Layer 12 of a small transformer language model trained on English Wikipedia (15 layers, counted from 0, width 128).
A neuron's activation on a vector x is SiLU(gate . x) times (in . x), where the dot is the dot product.

Input weights of the MLP neurons that the questions are about. A number n stands for n times 0.005.
n65 gate: 5 -20 1 11 -27 0 -16 40 26 -23 -10 -12 0 -27 9 28 -22 20 -47 1 -58 -13 -33 -16 -28 -45 11 31 8 4 -12 15 5 -6 -18 -6 -9 -28 34 -35 19 21 -33 5 -64 7 10 -15 -18 11 -5 26 8 -17 26 -7 3 6 36 -6 7 8 -9 16 28 -7 -12 14 -20 29 -23 7 43 -18 -3 9 22 -5 -38 -36 -14 6 42 9 -15 -57 -16 -28 40 7 -45 -9 -7 -35 -8 -29 -20 32 17 19 1 22 -56 -30 -15 22 19 -27 7 29 6 -6 19 0 -25 -2 19 -4 -30 5 -29 -29 -22 -9 -24 16 38 -9
n87 gate: -14 -34 15 -31 2 7 7 29 1 -29 -5 5 83 51 10 -1 36 -44 -2 6 40 -7 4 88 23 37 -8 6 -23 -64 4 7 7 5 -16 20 -19 6 -36 -36 61 -18 -35 -7 -31 -45 70 24 6 33 11 -8 -40 -41 -16 21 21 -7 26 15 -3 2 -20 2 12 -28 1 26 11 -6 -25 -18 23 27 -10 -49 -26 32 18 -6 -3 -26 -17 -25 -1 -24 -12 7 -10 41 -8 -15 -12 -45 -20 -18 -12 -20 9 -24 24 18 -35 37 -14 -3 -17 -14 -7 45 33 -24 62 38 15 13 16 -18 43 -8 -40 -38 -13 17 -8 -12 -19 46
n143 gate: 51 32 4 -20 8 14 -28 -30 -18 -6 -26 14 31 -16 36 1 -6 64 7 -25 -45 10 -12 -14 -29 -34 7 4 38 2 -6 19 -9 -11 -23 -14 -3 8 -49 -10 17 -7 31 -7 49 18 -2 17 -15 11 -4 -14 22 -7 -14 -16 -31 -48 -22 -8 9 -23 -17 -9 41 9 12 4 -52 7 19 -32 20 -6 2 -39 13 -18 20 -15 14 -19 13 40 -12 16 5 -11 -7 -31 -26 7 32 -87 -33 -12 -26 1 31 -47 -15 -19 -34 3 -39 1 -21 -10 17 -27 -22 14 -9 51 15 -12 19 39 -28 27 -28 -40 12 34 14 6 -13 12
n181 gate: 2 21 28 -5 52 -18 29 5 57 9 4 6 5 5 -23 -43 -18 6 22 -41 -41 67 -15 -14 -36 0 -18 61 8 -2 -3 49 5 6 26 -6 1 13 -26 -5 -16 35 8 2 42 37 -33 -13 32 -31 -47 8 -4 12 -3 6 -24 -11 -30 -15 21 -23 19 -7 18 10 -20 13 -28 4 17 -13 -12 52 35 -2 29 18 -33 24 -1 26 33 38 34 -12 -21 11 18 -5 -17 -6 9 1 29 23 -55 24 40 3 -8 25 -47 16 7 -25 12 -14 -55 -22 -26 47 -6 33 30 5 -15 14 -17 6 -8 16 -19 -48 -55 12 16 38
n194 gate: 11 28 53 -10 21 -3 -20 -47 51 2 -27 8 -7 -17 -49 -8 64 15 15 25 23 -1 6 20 8 5 -6 24 -7 17 30 34 3 30 7 -14 44 41 -14 -28 25 -25 -9 7 7 -3 16 27 17 -7 -4 -11 -19 23 0 2 3 -3 -2 34 -16 77 -28 3 35 75 67 -32 -4 18 13 -33 -3 -11 -53 -31 -52 -14 -29 26 -3 -2 22 11 3 -12 21 4 0 -5 -2 20 -6 39 15 48 -20 -3 44 -53 46 23 -26 -5 24 43 55 -18 -42 -9 -4 -30 2 -48 -3 -20 15 -52 -7 -36 -28 -25 45 -22 -17 -42 -34 0
n204 gate: -5 -1 5 15 29 10 25 -8 -5 56 3 -15 18 17 20 3 -1 -1 9 0 -11 14 0 -22 39 34 17 -12 -8 -10 -30 35 -22 -26 26 15 5 12 17 4 -2 -1 -17 12 29 -6 -5 3 -22 3 5 23 13 19 -29 39 -14 53 -6 -36 -12 16 -6 4 8 40 15 19 -29 30 -28 7 -11 34 10 8 12 46 4 -10 7 -44 26 18 -46 16 27 66 -12 -72 1 29 34 22 -46 -46 16 -1 36 36 -5 -13 12 -4 -9 -38 -4 28 -43 27 24 -6 3 7 16 -14 -6 -11 -15 -17 -18 -7 -30 -17 -13 10 6 -13
n223 gate: -20 4 40 0 -11 30 3 -12 12 14 39 -34 7 40 33 -4 0 34 5 -35 44 9 -15 -2 14 -31 33 61 -11 -15 11 -27 -15 37 8 67 5 14 13 14 -35 -17 64 -9 20 -6 -13 34 -25 2 27 -25 0 -34 14 -3 2 26 -9 -8 -29 -2 -2 -54 46 -19 24 16 -13 22 -44 2 -26 -11 -33 0 25 31 0 -13 -41 30 4 19 -33 21 -15 -7 -6 0 63 -6 -20 -22 -6 19 -18 5 29 34 -53 37 -13 0 32 -46 1 -10 14 34 14 -5 -7 22 -12 12 -42 29 29 -9 43 18 8 -55 -24 -36 -31 15
n236 gate: 11 -52 52 -31 -9 -24 -31 -32 -24 51 4 11 -32 17 -26 33 38 -19 15 19 -29 3 2 0 1 -13 21 -31 -7 36 5 9 -52 35 -10 -16 62 5 19 43 54 23 16 29 9 36 23 22 -1 63 16 11 -36 3 -23 18 -10 -13 -23 56 -65 -32 5 -14 12 -15 -27 -8 -34 35 -42 -35 -3 -5 -55 -18 -11 -6 26 -60 -84 37 14 -2 2 -15 15 2 40 -23 -3 20 27 1 -35 28 -22 4 61 8 -12 -39 5 -3 -22 8 6 -4 -23 -35 23 42 19 23 -29 -16 -3 6 24 4 0 3 33 -16 5 50 -14 -1
n65 in: 30 -37 -5 6 -22 -9 0 -32 27 -32 54 20 42 -1 34 -32 -8 24 11 -12 -33 -32 13 -22 9 27 0 -3 -3 16 50 -19 29 27 -9 2 12 39 25 31 -35 -14 1 -28 42 21 -48 25 -2 35 -24 -34 -6 -17 -60 -5 -38 -9 12 37 -10 10 9 -9 24 2 1 -11 6 32 3 28 -33 36 -4 13 -5 13 7 19 12 -22 19 -4 21 35 31 10 24 10 25 30 20 -39 27 -33 6 19 65 4 -4 -47 13 20 -32 25 16 -45 18 -35 -5 -27 1 9 3 25 -51 14 11 -10 1 -5 -1 -20 5 -19 24 33
n87 in: -24 -40 -94 -34 -5 5 38 -9 -31 5 -2 33 -27 33 -8 -6 -28 2 -4 -5 21 15 -81 7 -45 49 -26 -40 -18 23 -25 21 -22 19 3 -35 12 2 -43 -14 6 14 4 -22 2 44 -21 -7 4 -10 8 -23 -45 20 -10 22 3 -24 44 41 5 0 -25 1 -12 -11 -56 -17 7 0 -10 29 14 2 8 16 29 1 6 -14 -47 -8 1 -21 36 3 7 -2 -2 0 -9 16 -40 -3 -26 -57 -66 22 10 5 28 33 -12 -27 -17 -30 41 -12 -78 31 -14 9 -20 19 14 -5 18 6 -10 -35 -30 31 10 10 -7 -37 -7 38
n143 in: 35 48 32 -9 -33 -2 81 10 -31 -31 11 -24 -4 23 6 24 -15 4 -23 48 15 -21 26 -17 -20 -2 -1 10 29 -66 -12 33 13 -19 -5 2 -15 -10 -32 -12 26 46 -11 68 47 -4 -37 6 -37 -7 15 -19 3 -9 -14 -35 0 -37 8 4 8 -7 61 13 20 -42 26 -31 -47 18 -12 -82 -45 3 37 -19 6 -15 -39 0 5 1 23 49 41 51 -31 21 -10 4 -6 46 -7 -12 -19 58 -7 -34 24 4 25 3 -2 -13 14 39 -38 -22 -2 -13 6 26 47 15 0 14 7 -6 14 -35 3 14 8 16 -5 7 -16 -1
n181 in: -6 -21 -30 1 -44 -54 10 18 32 -18 -34 -12 19 46 21 -5 18 14 -2 -4 13 18 -28 32 -43 0 -36 -8 -18 -14 8 52 -17 42 -56 16 -35 -5 -12 21 -22 -25 43 30 11 0 -33 39 -25 -37 5 13 -10 12 -10 -38 14 -42 16 -1 -19 12 -13 22 21 -13 5 -11 -11 -12 20 15 -4 25 -20 25 -5 16 -15 -33 11 2 -36 26 -41 24 -44 6 6 2 18 -41 18 -26 4 13 -11 5 1 36 16 35 24 -35 -14 32 8 -2 -58 8 0 43 -4 -4 -5 -24 -62 18 -7 26 -11 18 -13 -45 47 2 -53 14
n194 in: 10 -12 0 -18 -4 75 29 -1 -1 11 6 1 0 -42 -4 -3 13 15 7 -13 -8 -34 36 -68 -42 -24 3 36 -49 -68 -15 -13 37 -26 -32 -26 -19 20 2 36 -18 20 6 42 3 32 9 3 26 34 -42 31 12 13 -9 -12 11 1 -18 16 -50 46 -3 -25 -24 -19 9 -37 43 -14 -20 -10 -7 38 -5 8 21 -33 -48 0 31 -9 -20 57 -21 2 33 27 6 -21 0 0 28 -63 15 21 -45 19 -25 -15 16 31 38 23 -7 -38 60 -7 -60 13 -18 2 -18 -24 -10 11 54 -14 -44 -3 -26 5 -12 -10 -61 14 62 -40
n204 in: 6 63 6 18 33 -14 19 29 -21 11 23 -25 9 10 9 2 -15 -23 16 -48 -15 32 -41 31 27 -1 -29 -17 28 9 -27 -29 -13 -1 -12 -24 -32 35 -61 -3 52 -11 15 2 18 8 -12 5 66 -15 -1 20 -4 -15 4 -33 -15 -37 -18 4 -1 -12 12 -50 16 -28 -29 4 -30 21 -23 -22 -24 49 2 -7 -27 -27 16 -8 25 -20 3 -10 -30 39 45 -8 6 10 -32 29 1 0 28 15 0 -38 -18 -23 -6 -44 -1 -4 -10 1 -23 -10 -26 39 20 -4 17 29 -15 -44 27 4 12 -6 19 -12 -48 35 22 -9 -17 5
n223 in: -11 41 -24 27 0 -55 -5 -10 -38 13 -30 -21 6 -40 16 11 -26 -16 -22 17 39 -14 -27 -17 -25 -52 33 37 -12 -3 39 -20 -11 6 -11 -66 24 36 -8 -20 -59 23 39 -24 -34 -19 -12 -41 -16 -3 -18 14 9 16 -9 22 25 -8 -36 0 4 -5 57 8 45 3 -3 -42 13 -14 13 -10 -5 14 30 -42 -10 16 22 14 13 -45 -48 -9 -39 -37 -12 -28 0 9 -14 23 -42 -20 5 -8 34 -52 -20 -20 16 -35 49 -35 -13 93 -36 26 -8 14 -31 -21 -7 -12 -14 21 -20 -8 16 3 -3 12 17 44 53 48 -35 32
n236 in: 32 9 -3 -24 18 9 36 9 -42 19 -43 -9 -11 -25 -26 23 22 2 -11 -15 -45 12 -19 14 -1 -6 8 -3 -22 12 -15 -15 12 -53 -84 -10 -34 -10 -25 -30 -18 -45 30 -31 37 -48 2 -24 -1 -23 -18 -7 8 15 -21 -14 24 38 -3 65 17 -59 42 -9 -21 35 -3 25 42 32 30 0 32 -5 -5 -2 14 8 15 44 35 36 54 -20 38 51 -49 -12 30 11 -15 -1 30 -28 -28 62 -50 -15 -41 -22 -28 -4 7 9 32 -8 9 -49 11 -20 -36 24 43 -5 -8 -25 -26 -26 10 25 45 8 -10 -3 -23 36 3 -39

Each question shows a token from some text and the vector x that enters the MLP there. A number n stands for n times 0.063.

". ": 3 -3 26 1 -1 -14 3 -32 -17 20 12 25 -2 11 28 3 -24 -19 23 9 -5 2 29 -7 -28 -11 19 -15 4 -6 14 5 11 -24 6 -18 -74 30 25 -15 -15 12 -29 0 -11 -4 26 20 15 4 7 -2 28 16 15 -3 -20 41 -2 14 18 20 -6 25 -15 16 11 -5 -13 -18 13 -10 11 23 -8 8 11 4 21 -8 6 21 26 -6 8 -2 10 8 19 0 -21 9 14 -14 -6 -27 -4 -2 -3 19 -20 -25 -21 -17 -21 0 10 18 0 -6 18 16 9 34 14 -19 5 -11 2 -10 -30 3 -17 -34 25 -10 -8 -10
The two highest activations, in order: n65, n223

"ic": 15 -37 3 -3 30 -37 -20 -5 -23 -3 9 -15 3 3 16 18 -23 47 10 4 -18 13 12 9 14 -10 -43 0 14 12 1 13 12 33 -1 -19 -23 20 -18 -32 -31 29 -12 5 -17 -16 10 4 -2 20 -8 20 30 19 34 0 -1 -28 23 -16 2 38 22 -8 16 -38 -1 8 -34 37 26 6 12 -30 19 31 11 2 44 3 13 13 -20 2 -15 -10 34 -17 26 -5 -15 -4 -40 -29 -14 -11 11 12 -11 3 13 7 15 -21 15 29 16 -16 -17 -4 37 8 4 41 2 12 14 -22 0 19 -8 24 14 11 -18 -8 3 -7
The most active neuron and its activation: n236, at about 0.34

"== ": 4 -11 10 -26 9 -6 15 -41 -19 36 11 -4 2 1 6 4 32 -12 20 5 -19 5 -13 -29 11 -34 -11 7 21 -8 27 26 -5 -19 -21 -22 -30 21 37 -4 5 26 -10 -6 14 -31 20 -2 6 -5 -2 -18 46 19 2 -19 -10 14 -6 44 16 -4 10 40 -4 6 14 -1 -24 -11 0 -8 5 16 -20 1 -12 -16 -5 3 20 41 1 -11 48 4 -26 6 -8 39 3 8 -4 -21 -18 -21 29 -14 5 5 -17 -45 -4 -3 2 12 14 -1 5 -12 0 23 -3 14 19 -11 7 3 -23 53 0 -33 26 -22 0 -23 -35 17
The two highest activations, in order: n236, n143

"or ": 23 6 6 -16 21 -20 -3 -46 -13 12 18 -14 -9 6 -5 -9 -10 -15 3 -10 10 17 18 -7 4 -4 -7 -6 16 -18 17 -25 -21 2 15 -29 -78 29 -13 20 -32 -7 25 3 14 -26 8 -1 -18 8 -10 -17 16 9 10 -10 6 3 -23 -2 5 19 10 9 5 24 18 24 -11 1 1 10 17 50 -15 4 8 -4 23 -13 -8 32 10 4 8 13 -5 10 -13 -9 4 -14 -1 -24 -29 -9 3 -5 -3 34 -5 -12 3 -9 4 15 -2 -3 6 18 -25 6 1 -10 -11 -10 -14 -46 5 0 17 16 19 -22 9 22 -5 -18
The most active neuron and its activation: n223, at about 4.6

"a ": 18 33 14 -14 40 -13 -13 -51 -10 24 25 -5 -1 22 -2 -1 -8 -31 -2 -10 18 23 4 -20 1 5 -16 1 9 -13 28 -15 -10 6 -1 -27 -55 9 5 13 -21 -6 46 1 -12 -33 0 8 -23 -1 -25 -6 22 -2 8 -1 -3 28 -22 15 -16 24 6 -15 -13 14 26 22 -6 -7 14 22 32 40 -18 5 6 -11 29 -3 -9 17 33 -25 -4 -9 -12 15 -2 -17 1 -12 -9 -19 -4 -9 -2 3 26 31 -15 -23 8 3 -2 14 -10 9 26 14 -31 8 -19 16 -14 -5 -10 -27 4 -7 7 22 24 -8 -16 16 -40 -15
The most active neuron and its activation: n223, at about 9.5

"O": 5 10 5 5 4 -41 9 -7 17 30 -11 -17 -1 -19 16 -17 -28 27 5 -4 1 3 -14 -32 -18 7 -1 -7 -7 -12 1 16 4 -49 2 19 -47 13 26 -20 -15 2 -31 -10 -10 -27 3 -1 -24 4 -9 -17 -8 -27 -16 41 -6 13 26 42 -7 -23 5 11 -7 -10 -11 16 -4 18 -4 6 39 20 -13 -9 -4 26 13 -38 1 -8 37 10 -4 -1 -10 36 -13 -15 12 -16 -14 -24 7 -8 -16 -14 -4 -38 -6 9 23 10 -1 16 -7 24 9 0 -18 -52 -3 -24 -16 -6 4 22 -5 -42 -13 30 30 30 -21 -16 9 13
The most active neuron and its activation: n65, at about 2.1

"A": 18 -8 4 33 -2 -13 15 -6 25 21 21 -8 23 -13 16 4 -42 -5 26 -4 7 24 -3 -23 -31 17 24 -11 7 3 12 14 -13 -41 -6 36 -44 17 -17 -8 -12 7 -4 -20 40 -29 21 10 -14 1 -33 -2 -6 -30 -24 9 7 9 20 56 10 5 -19 12 -4 -10 -11 29 -19 5 12 -7 9 39 2 15 -24 10 25 -12 -2 26 11 9 16 -10 1 8 -18 -7 10 -23 -5 -41 12 -3 -7 -11 -1 -8 -11 31 -8 -23 23 26 18 -7 1 -3 18 -11 -6 -19 3 6 -3 -5 -8 -31 2 68 -3 -4 0 -9 10 11
Which neuron lights up most? n181

"all": 22 -27 -9 -11 -14 -12 -3 -26 13 -18 -14 30 22 20 10 15 -1 -24 16 11 -20 1 -4 16 -4 23 -9 3 16 20 11 -8 1 38 0 -14 -14 10 7 0 -29 10 -31 -17 17 -34 38 24 -40 2 11 20 31 -13 7 27 11 -1 32 -6 8 41 31 3 7 -19 1 -1 -11 11 33 24 30 -21 15 15 8 -32 35 -12 3 13 0 -4 -8 -22 23 5 25 22 -15 -12 -37 -43 -12 -1 14 -20 -10 8 8 -21 15 7 -10 1 -33 -4 -21 20 10 3 4 -11 -7 -46 -9 -20 -53 37 12 49 4 15 -21 0 -3 -2
Which three neurons fire most, strongest first? n87, n65, n194

"el": 49 -58 -10 20 -45 1 -50 -21 -6 -9 4 -14 19 10 18 -25 -5 -42 8 -9 -42 -6 -28 -6 -4 -46 -12 25 -19 11 -6 26 -25 3 2 28 -1 20 29 -36 4 6 -2 3 -23 -18 18 -14 -22 7 -3 -13 -6 -38 -3 8 -24 -12 16 9 6 -4 6 2 34 3 25 29 1 52 -32 -11 -8 -15 -17 23 1 -25 2 -12 10 31 14 -10 -11 -5 -15 21 -16 -20 5 19 -21 -24 -23 13 -9 23 1 -10 17 -10 -11 9 26 -26 -7 -20 -5 -9 -2 -14 0 -16 5 -17 40 -21 -10 -14 -20 -2 4 -32 -1 8 -4 -22
The most active neuron and its activation: n65, at about 7.1

"E": -1 -15 -11 19 -13 5 17 -16 -22 10 15 3 -5 28 5 -27 4 -23 18 -4 14 0 -6 -21 -23 12 10 -26 9 -12 37 -3 7 -10 22 16 -69 29 10 6 -8 13 7 -21 0 -18 0 -7 6 20 -21 -8 16 -31 4 -10 9 -3 32 29 -6 -16 7 11 9 2 -34 38 8 -3 -3 -27 17 17 -22 -1 -1 12 26 -33 -20 23 -39 -21 26 -35 3 -5 -11 22 -13 1 -22 -22 -19 -8 -8 -24 2 -6 5 18 11 -1 -1 12 12 5 3 -6 18 -22 4 -10 -3 4 -5 14 27 -13 -31 22 -3 -13 1 -16 4 40
Which neuron lights up most? n87

"fac": 20 -19 -38 35 -17 -25 22 7 17 -8 -11 2 38 39 -18 -13 15 14 16 21 6 -30 -12 7 -2 2 -3 -2 1 -6 2 35 -11 -4 7 20 -27 25 10 -3 -39 13 22 -27 1 6 8 -15 2 4 -17 20 10 -9 7 -22 -4 28 26 -3 4 -35 4 0 -5 1 3 6 -6 -18 -11 8 -12 1 -8 33 5 29 13 13 -38 53 29 -3 5 -28 -4 -17 -24 11 -18 -19 -21 5 -6 -34 21 -20 7 17 0 -26 -10 54 -24 28 8 9 -22 -26 34 26 1 0 32 -20 28 -32 -12 -7 2 -7 7 -20 -22 9 22 -26
Which neuron lights up most? n181

"b": -2 -29 -21 23 -3 2 11 13 24 -40 -1 14 -7 26 13 -7 0 -5 23 -7 -19 11 -12 -27 10 -12 12 -6 -5 7 6 3 -12 -25 35 10 -59 19 20 -16 -2 0 5 7 30 -9 -17 15 -11 10 1 5 26 4 12 23 -11 -9 11 0 4 13 0 -17 -2 14 -34 -3 -47 -9 -2 -4 16 -21 -5 11 -21 -2 24 -10 -24 33 -27 -14 48 14 -14 8 12 -23 -34 27 0 -21 15 -21 -1 14 -4 5 27 -5 -14 -9 38 -2 22 11 8 2 -3 6 4 -20 31 -4 10 -7 4 30 2 61 -18 -25 -16 -5 14 5
The two highest activations, in order: n181, n65

"ch": 17 -33 -10 16 9 -8 -15 9 3 -7 -27 0 19 5 -10 -13 21 -32 20 4 -8 -13 -20 -14 -1 -6 -2 -16 -8 8 9 -24 6 -8 25 -18 -52 49 1 -7 16 11 -16 24 1 22 -20 10 10 16 -13 -11 24 -15 -6 -35 3 12 45 18 -24 23 27 16 -6 23 11 5 -28 16 18 -18 3 -43 5 6 6 15 17 -21 -6 4 -38 18 -1 -32 -28 17 19 23 -27 29 4 -10 13 9 6 -4 24 23 0 14 8 -16 23 3 -1 19 -40 -9 0 5 -15 -23 1 -9 -1 -35 -3 -40 19 8 1 -33 -29 -26 15 7
Which neuron lights up most? n194

"\" ": 20 -21 35 -7 19 -28 5 -36 -3 31 -2 -7 -3 10 8 11 -6 -9 15 -13 -2 5 27 -13 9 -10 -30 6 10 -12 23 -6 -14 -25 4 -31 -60 22 18 -11 -34 -35 13 -9 30 -21 -21 -17 -16 29 -24 -13 18 24 11 -6 -8 24 6 -24 7 24 7 12 3 28 10 39 -8 14 -7 16 15 45 -6 25 12 -15 21 -14 -15 22 15 -1 6 9 12 27 -14 -18 -15 3 -7 -8 7 -9 -1 14 -10 39 9 -10 9 -19 1 16 1 -12 4 2 -9 -1 -4 7 4 -17 -3 -38 -4 22 -13 1 27 -37 12 9 0 -5
Which neuron lights up most? n181

"ser": 49 -35 -25 7 8 -12 9 -20 2 12 -7 13 9 30 6 -11 -20 4 15 -12 -3 -22 -20 2 8 -24 -37 14 -23 2 2 43 -9 -4 21 16 -40 32 35 -22 -13 1 -7 -22 -4 -21 -4 18 -3 9 -16 5 36 -16 37 -9 -24 36 1 37 19 7 -20 -7 4 -19 23 39 19 0 23 -4 3 -10 21 0 3 3 36 -40 16 21 13 -24 18 -11 9 12 -29 38 4 5 9 -20 -2 -7 4 -15 25 1 20 1 -9 -5 -37 9 -8 3 -1 -13 -6 28 -2 -32 9 -1 9 -18 -24 -30 -16 5 14 0 -7 -27 17 -6
Which three neurons fire most, strongest first? n65, n87, n223

"in ": 13 34 -2 -30 -1 -14 12 -9 -4 7 14 -11 9 18 20 -10 -10 -15 -15 -12 2 -25 26 8 2 20 10 9 11 2 -5 27 -7 -15 -14 -33 -75 44 -25 -11 -13 5 -4 -2 46 -11 18 11 -20 25 2 8 11 1 21 3 -17 9 -5 -6 28 9 3 25 5 10 13 39 -46 21 3 -1 13 33 2 2 23 10 2 -8 -6 14 26 0 9 17 -16 41 -18 -6 -7 33 -2 -2 -18 -11 27 3 -1 -20 7 1 6 -8 -15 -9 7 -17 5 1 5 -7 16 3 -10 32 -3 -7 -6 2 -11 15 -11 -20 -7 -4 -12 1
Which neuron lights up most? n143

".": 8 -3 44 0 2 -20 17 -4 12 -21 1 17 17 1 31 -11 -37 0 18 12 1 23 3 -19 -50 -1 -8 -12 22 9 -4 -19 -7 -50 30 -23 -45 6 7 1 8 4 -31 -19 15 -25 -9 29 18 -7 -19 -16 30 -15 -4 -17 -3 10 1 -10 5 15 -1 20 -8 1 14 6 -35 18 15 28 31 16 -18 -8 -9 10 8 19 0 43 17 9 16 -9 19 -1 18 16 10 -6 23 -5 9 -28 -9 38 -7 -6 -23 -1 -25 7 -23 18 12 17 5 21 10 0 11 15 4 12 37 11 -37 -33 -33 -6 12 -13 1 -15 3 -25
Which neuron lights up most? n65

"–": 13 7 -18 8 -16 -11 -16 11 -27 0 -8 -14 -21 10 16 -20 -15 -2 29 -18 -5 17 9 18 -11 -45 -10 -17 40 18 -2 -22 22 10 -18 1 -38 23 24 -8 15 -1 -25 -7 19 31 18 9 30 19 -35 -5 -8 -23 12 -33 -10 29 22 -22 5 11 2 17 6 -3 31 25 -9 8 5 37 45 -1 -7 1 -16 22 6 -17 -6 11 -5 36 -9 4 23 3 -4 -3 -4 14 -25 -18 -7 -24 51 -17 14 2 0 -30 -10 -22 -16 -15 -18 9 13 -18 27 -2 -18 -8 -25 -5 9 -8 -10 12 -25 30 -32 -16 11 -6 41 4
The two highest activations, in order: n65, n204

"N": -28 -8 -11 -5 36 5 -24 10 0 1 15 7 -7 -5 21 6 -7 17 28 -13 -10 9 2 -37 -33 1 5 -31 9 25 1 2 32 -18 5 23 -53 37 -20 42 -24 12 -15 8 -11 -21 -14 -37 -3 26 -8 -14 4 -27 20 -8 4 5 7 -1 28 30 17 33 -23 -4 -19 34 19 0 -16 11 23 4 0 0 -19 22 38 -4 -6 11 -26 -22 8 -13 -7 2 -12 21 -4 14 3 6 -2 -10 -10 -23 14 -22 29 15 14 3 5 5 24 10 4 -15 -48 -4 -23 5 -7 -12 13 -6 -1 -23 -25 9 4 36 -37 20 -9 -3
Which neuron lights up most? n143

"H": -3 -15 -27 -7 2 -9 6 -7 11 19 -4 1 -15 19 1 9 -2 2 19 20 -6 -17 10 -39 -24 -18 8 26 6 19 19 19 11 -25 24 15 -58 25 30 -7 -24 14 -1 -12 7 -20 -21 -21 4 1 -8 -11 -3 -35 11 -4 -5 27 -4 8 17 10 14 28 6 -1 26 25 5 6 -32 -18 12 -16 11 43 -28 6 9 -15 -7 17 2 -15 -7 -10 -29 -13 14 -16 -2 15 -10 -27 -9 8 8 -45 6 -2 33 14 2 -10 -28 8 28 25 -11 9 -25 -20 -50 6 -7 -7 -12 -19 25 -16 -21 38 -4 2 -23 -15 -20 16
The most active neuron and its activation: n223, at about 3.1

"Com": -18 2 18 13 4 16 14 -17 12 14 -13 -33 38 6 28 17 3 -18 13 -4 -14 8 -10 -22 10 -37 -16 4 -3 6 22 26 19 6 -13 6 -11 26 18 -23 -43 -4 -8 -9 -10 -33 -13 37 27 3 -39 4 25 -14 45 3 -11 -11 -21 -3 2 29 8 34 40 25 6 18 11 33 -1 -3 -10 5 -14 -1 5 -21 -15 31 5 27 -11 -29 24 21 -19 -1 12 15 -8 -7 -9 -29 -6 -20 4 -12 23 25 14 20 -17 -3 10 20 -45 8 -47 -17 7 -8 22 -51 6 -6 11 -14 -18 6 27 -7 -14 -29 17 -10 15 34
Which neuron lights up most? n181

"F": -1 -9 3 10 26 -11 4 29 -1 -8 -6 -3 -11 14 16 15 2 10 26 2 -25 2 20 -54 -15 -3 3 -12 -10 4 7 35 9 -17 23 13 -48 3 4 -14 -22 10 -17 10 -36 -25 8 -6 3 -19 -21 -5 -13 -17 -8 13 -14 8 30 19 1 3 20 9 20 -32 14 42 -15 -30 -17 -2 7 1 -3 16 -16 -8 24 10 -9 15 20 -11 -1 -7 -28 13 -7 2 -15 -29 8 -34 2 -35 -25 -11 5 -54 -5 7 16 17 -11 6 -1 7 6 27 -45 -9 -56 9 -25 -6 1 0 2 -18 -7 45 18 18 -19 6 -11 22
Which neuron lights up most? n87

"te ": 23 21 1 -8 7 -22 2 -29 -18 26 23 -7 20 14 5 -3 -21 -19 2 -6 -4 7 25 13 -26 -13 12 -17 6 -7 4 1 -28 -6 22 -16 -86 8 -29 -21 -7 -6 5 1 3 -9 -17 14 -18 0 -11 -12 25 1 24 1 -21 14 -13 17 16 29 24 13 9 -7 3 21 -16 13 15 1 36 23 -18 3 -1 -22 11 -10 -12 12 -3 -21 -1 -6 -14 30 -16 -3 -3 2 -14 -28 -6 -5 12 -14 15 31 -9 -8 -7 -18 -2 10 -12 1 5 -19 -14 15 10 13 12 -12 -11 -19 4 -3 -4 19 -13 -12 1 7 7 -20
Which neuron lights up most? n143

"er ": 27 33 -18 22 8 -32 6 -22 -13 -1 8 12 47 8 12 15 4 -16 -15 -12 -4 -10 11 -2 -16 2 -11 -3 4 20 -35 -5 -3 -40 -4 2 -53 14 -7 13 9 14 7 -4 33 -9 12 14 -23 11 -4 -7 21 9 -5 17 -16 -5 -14 3 33 31 -4 30 17 -4 -1 46 -17 19 4 12 8 36 -40 44 4 16 -9 -8 -6 8 -13 -18 -7 19 -18 29 -26 -15 -5 13 1 -7 -13 -17 12 -25 2 -26 -14 -39 13 13 -5 -11 -22 20 -11 12 28 3 -11 22 43 23 2 -17 11 -11 -8 -23 -3 -35 2 18 5 -27
The two highest activations, in order: n204, n143

"om": -17 -20 13 20 45 -3 -16 -14 0 -19 -2 -24 9 21 14 -24 0 12 -25 16 -28 8 5 -44 11 -11 21 -26 5 25 0 -40 0 -14 10 -11 -23 -11 -2 -39 -34 23 -4 -14 -24 8 -1 3 18 -11 -10 -3 20 -52 13 13 -4 -23 4 -1 25 10 -22 25 -4 21 22 -19 -13 38 -25 -9 -23 9 -5 27 14 -17 43 -1 -22 13 -24 -7 -6 -6 -40 -24 -9 1 -12 -27 -20 -21 -16 -25 -11 -31 -8 -15 22 -26 0 3 24 7 -32 1 -32 -28 4 -12 42 -18 3 28 -8 -22 14 7 8 18 -7 8 -14 7 -29 19
Which three neurons fire most, strongest first? n194, n181, n65

"con": -15 -11 14 -3 -31 -19 -51 -25 19 16 19 35 -14 5 -31 -10 -1 -2 13 4 14 -1 -16 -13 -16 -5 3 -23 -17 4 4 0 5 -8 13 15 -21 37 -7 -27 -18 -12 1 -37 14 -15 36 26 -22 28 -5 21 26 -22 37 -17 3 16 47 23 35 -3 12 12 -2 16 -3 7 5 4 15 -3 3 51 0 -5 22 7 19 10 3 2 -12 11 -7 5 -14 26 12 47 19 35 5 -17 -1 1 47 -12 9 -33 -22 -13 -8 20 46 22 -32 -11 13 16 -6 15 -11 -21 13 19 -27 8 1 -21 -1 -19 31 11 -1 14 10 19
The most active neuron and its activation: n223, at about 1.2

") ": 10 -36 15 -11 34 -11 12 -19 -8 -6 -4 3 0 18 2 2 4 2 10 -8 -8 4 -15 -13 0 -22 -15 -17 -2 -17 26 -24 -20 3 30 -23 -66 6 9 9 -9 -31 18 17 27 -12 -3 2 -8 22 16 -30 25 12 19 -12 -3 18 3 -1 5 21 1 10 7 7 18 23 0 25 9 3 29 34 0 29 -10 -11 11 -25 -19 51 32 -8 0 29 -9 10 -9 -2 -10 2 -26 -7 24 -25 -3 -4 -16 44 5 -29 -4 2 -18 17 -11 -12 7 6 -3 7 0 34 0 -18 -15 -11 13 31 -10 16 18 -20 29 -5 -8 -3
The most active neuron and its activation: n236, at about 2

"in": 22 -35 -30 7 -27 -10 -28 -7 24 15 1 -9 -30 -17 17 25 17 -1 12 9 15 21 10 17 -21 -2 -21 -23 -6 -2 2 14 15 -1 -14 -15 -21 35 0 -17 -50 9 -29 -9 14 -8 -2 11 10 18 0 39 25 11 -2 14 11 0 12 -14 -5 50 28 11 29 32 13 -34 14 20 -1 -6 28 -10 44 18 30 3 42 0 10 18 -26 -14 -15 -14 7 -1 9 23 -40 -9 -12 14 -12 22 6 -1 17 -23 -12 -33 23 -10 -2 0 -17 1 29 11 55 -8 -10 0 -13 -16 -1 15 -24 46 -20 16 -5 6 -28 4 9 -2
Which three neurons fire most, strongest first? n87, n143, n65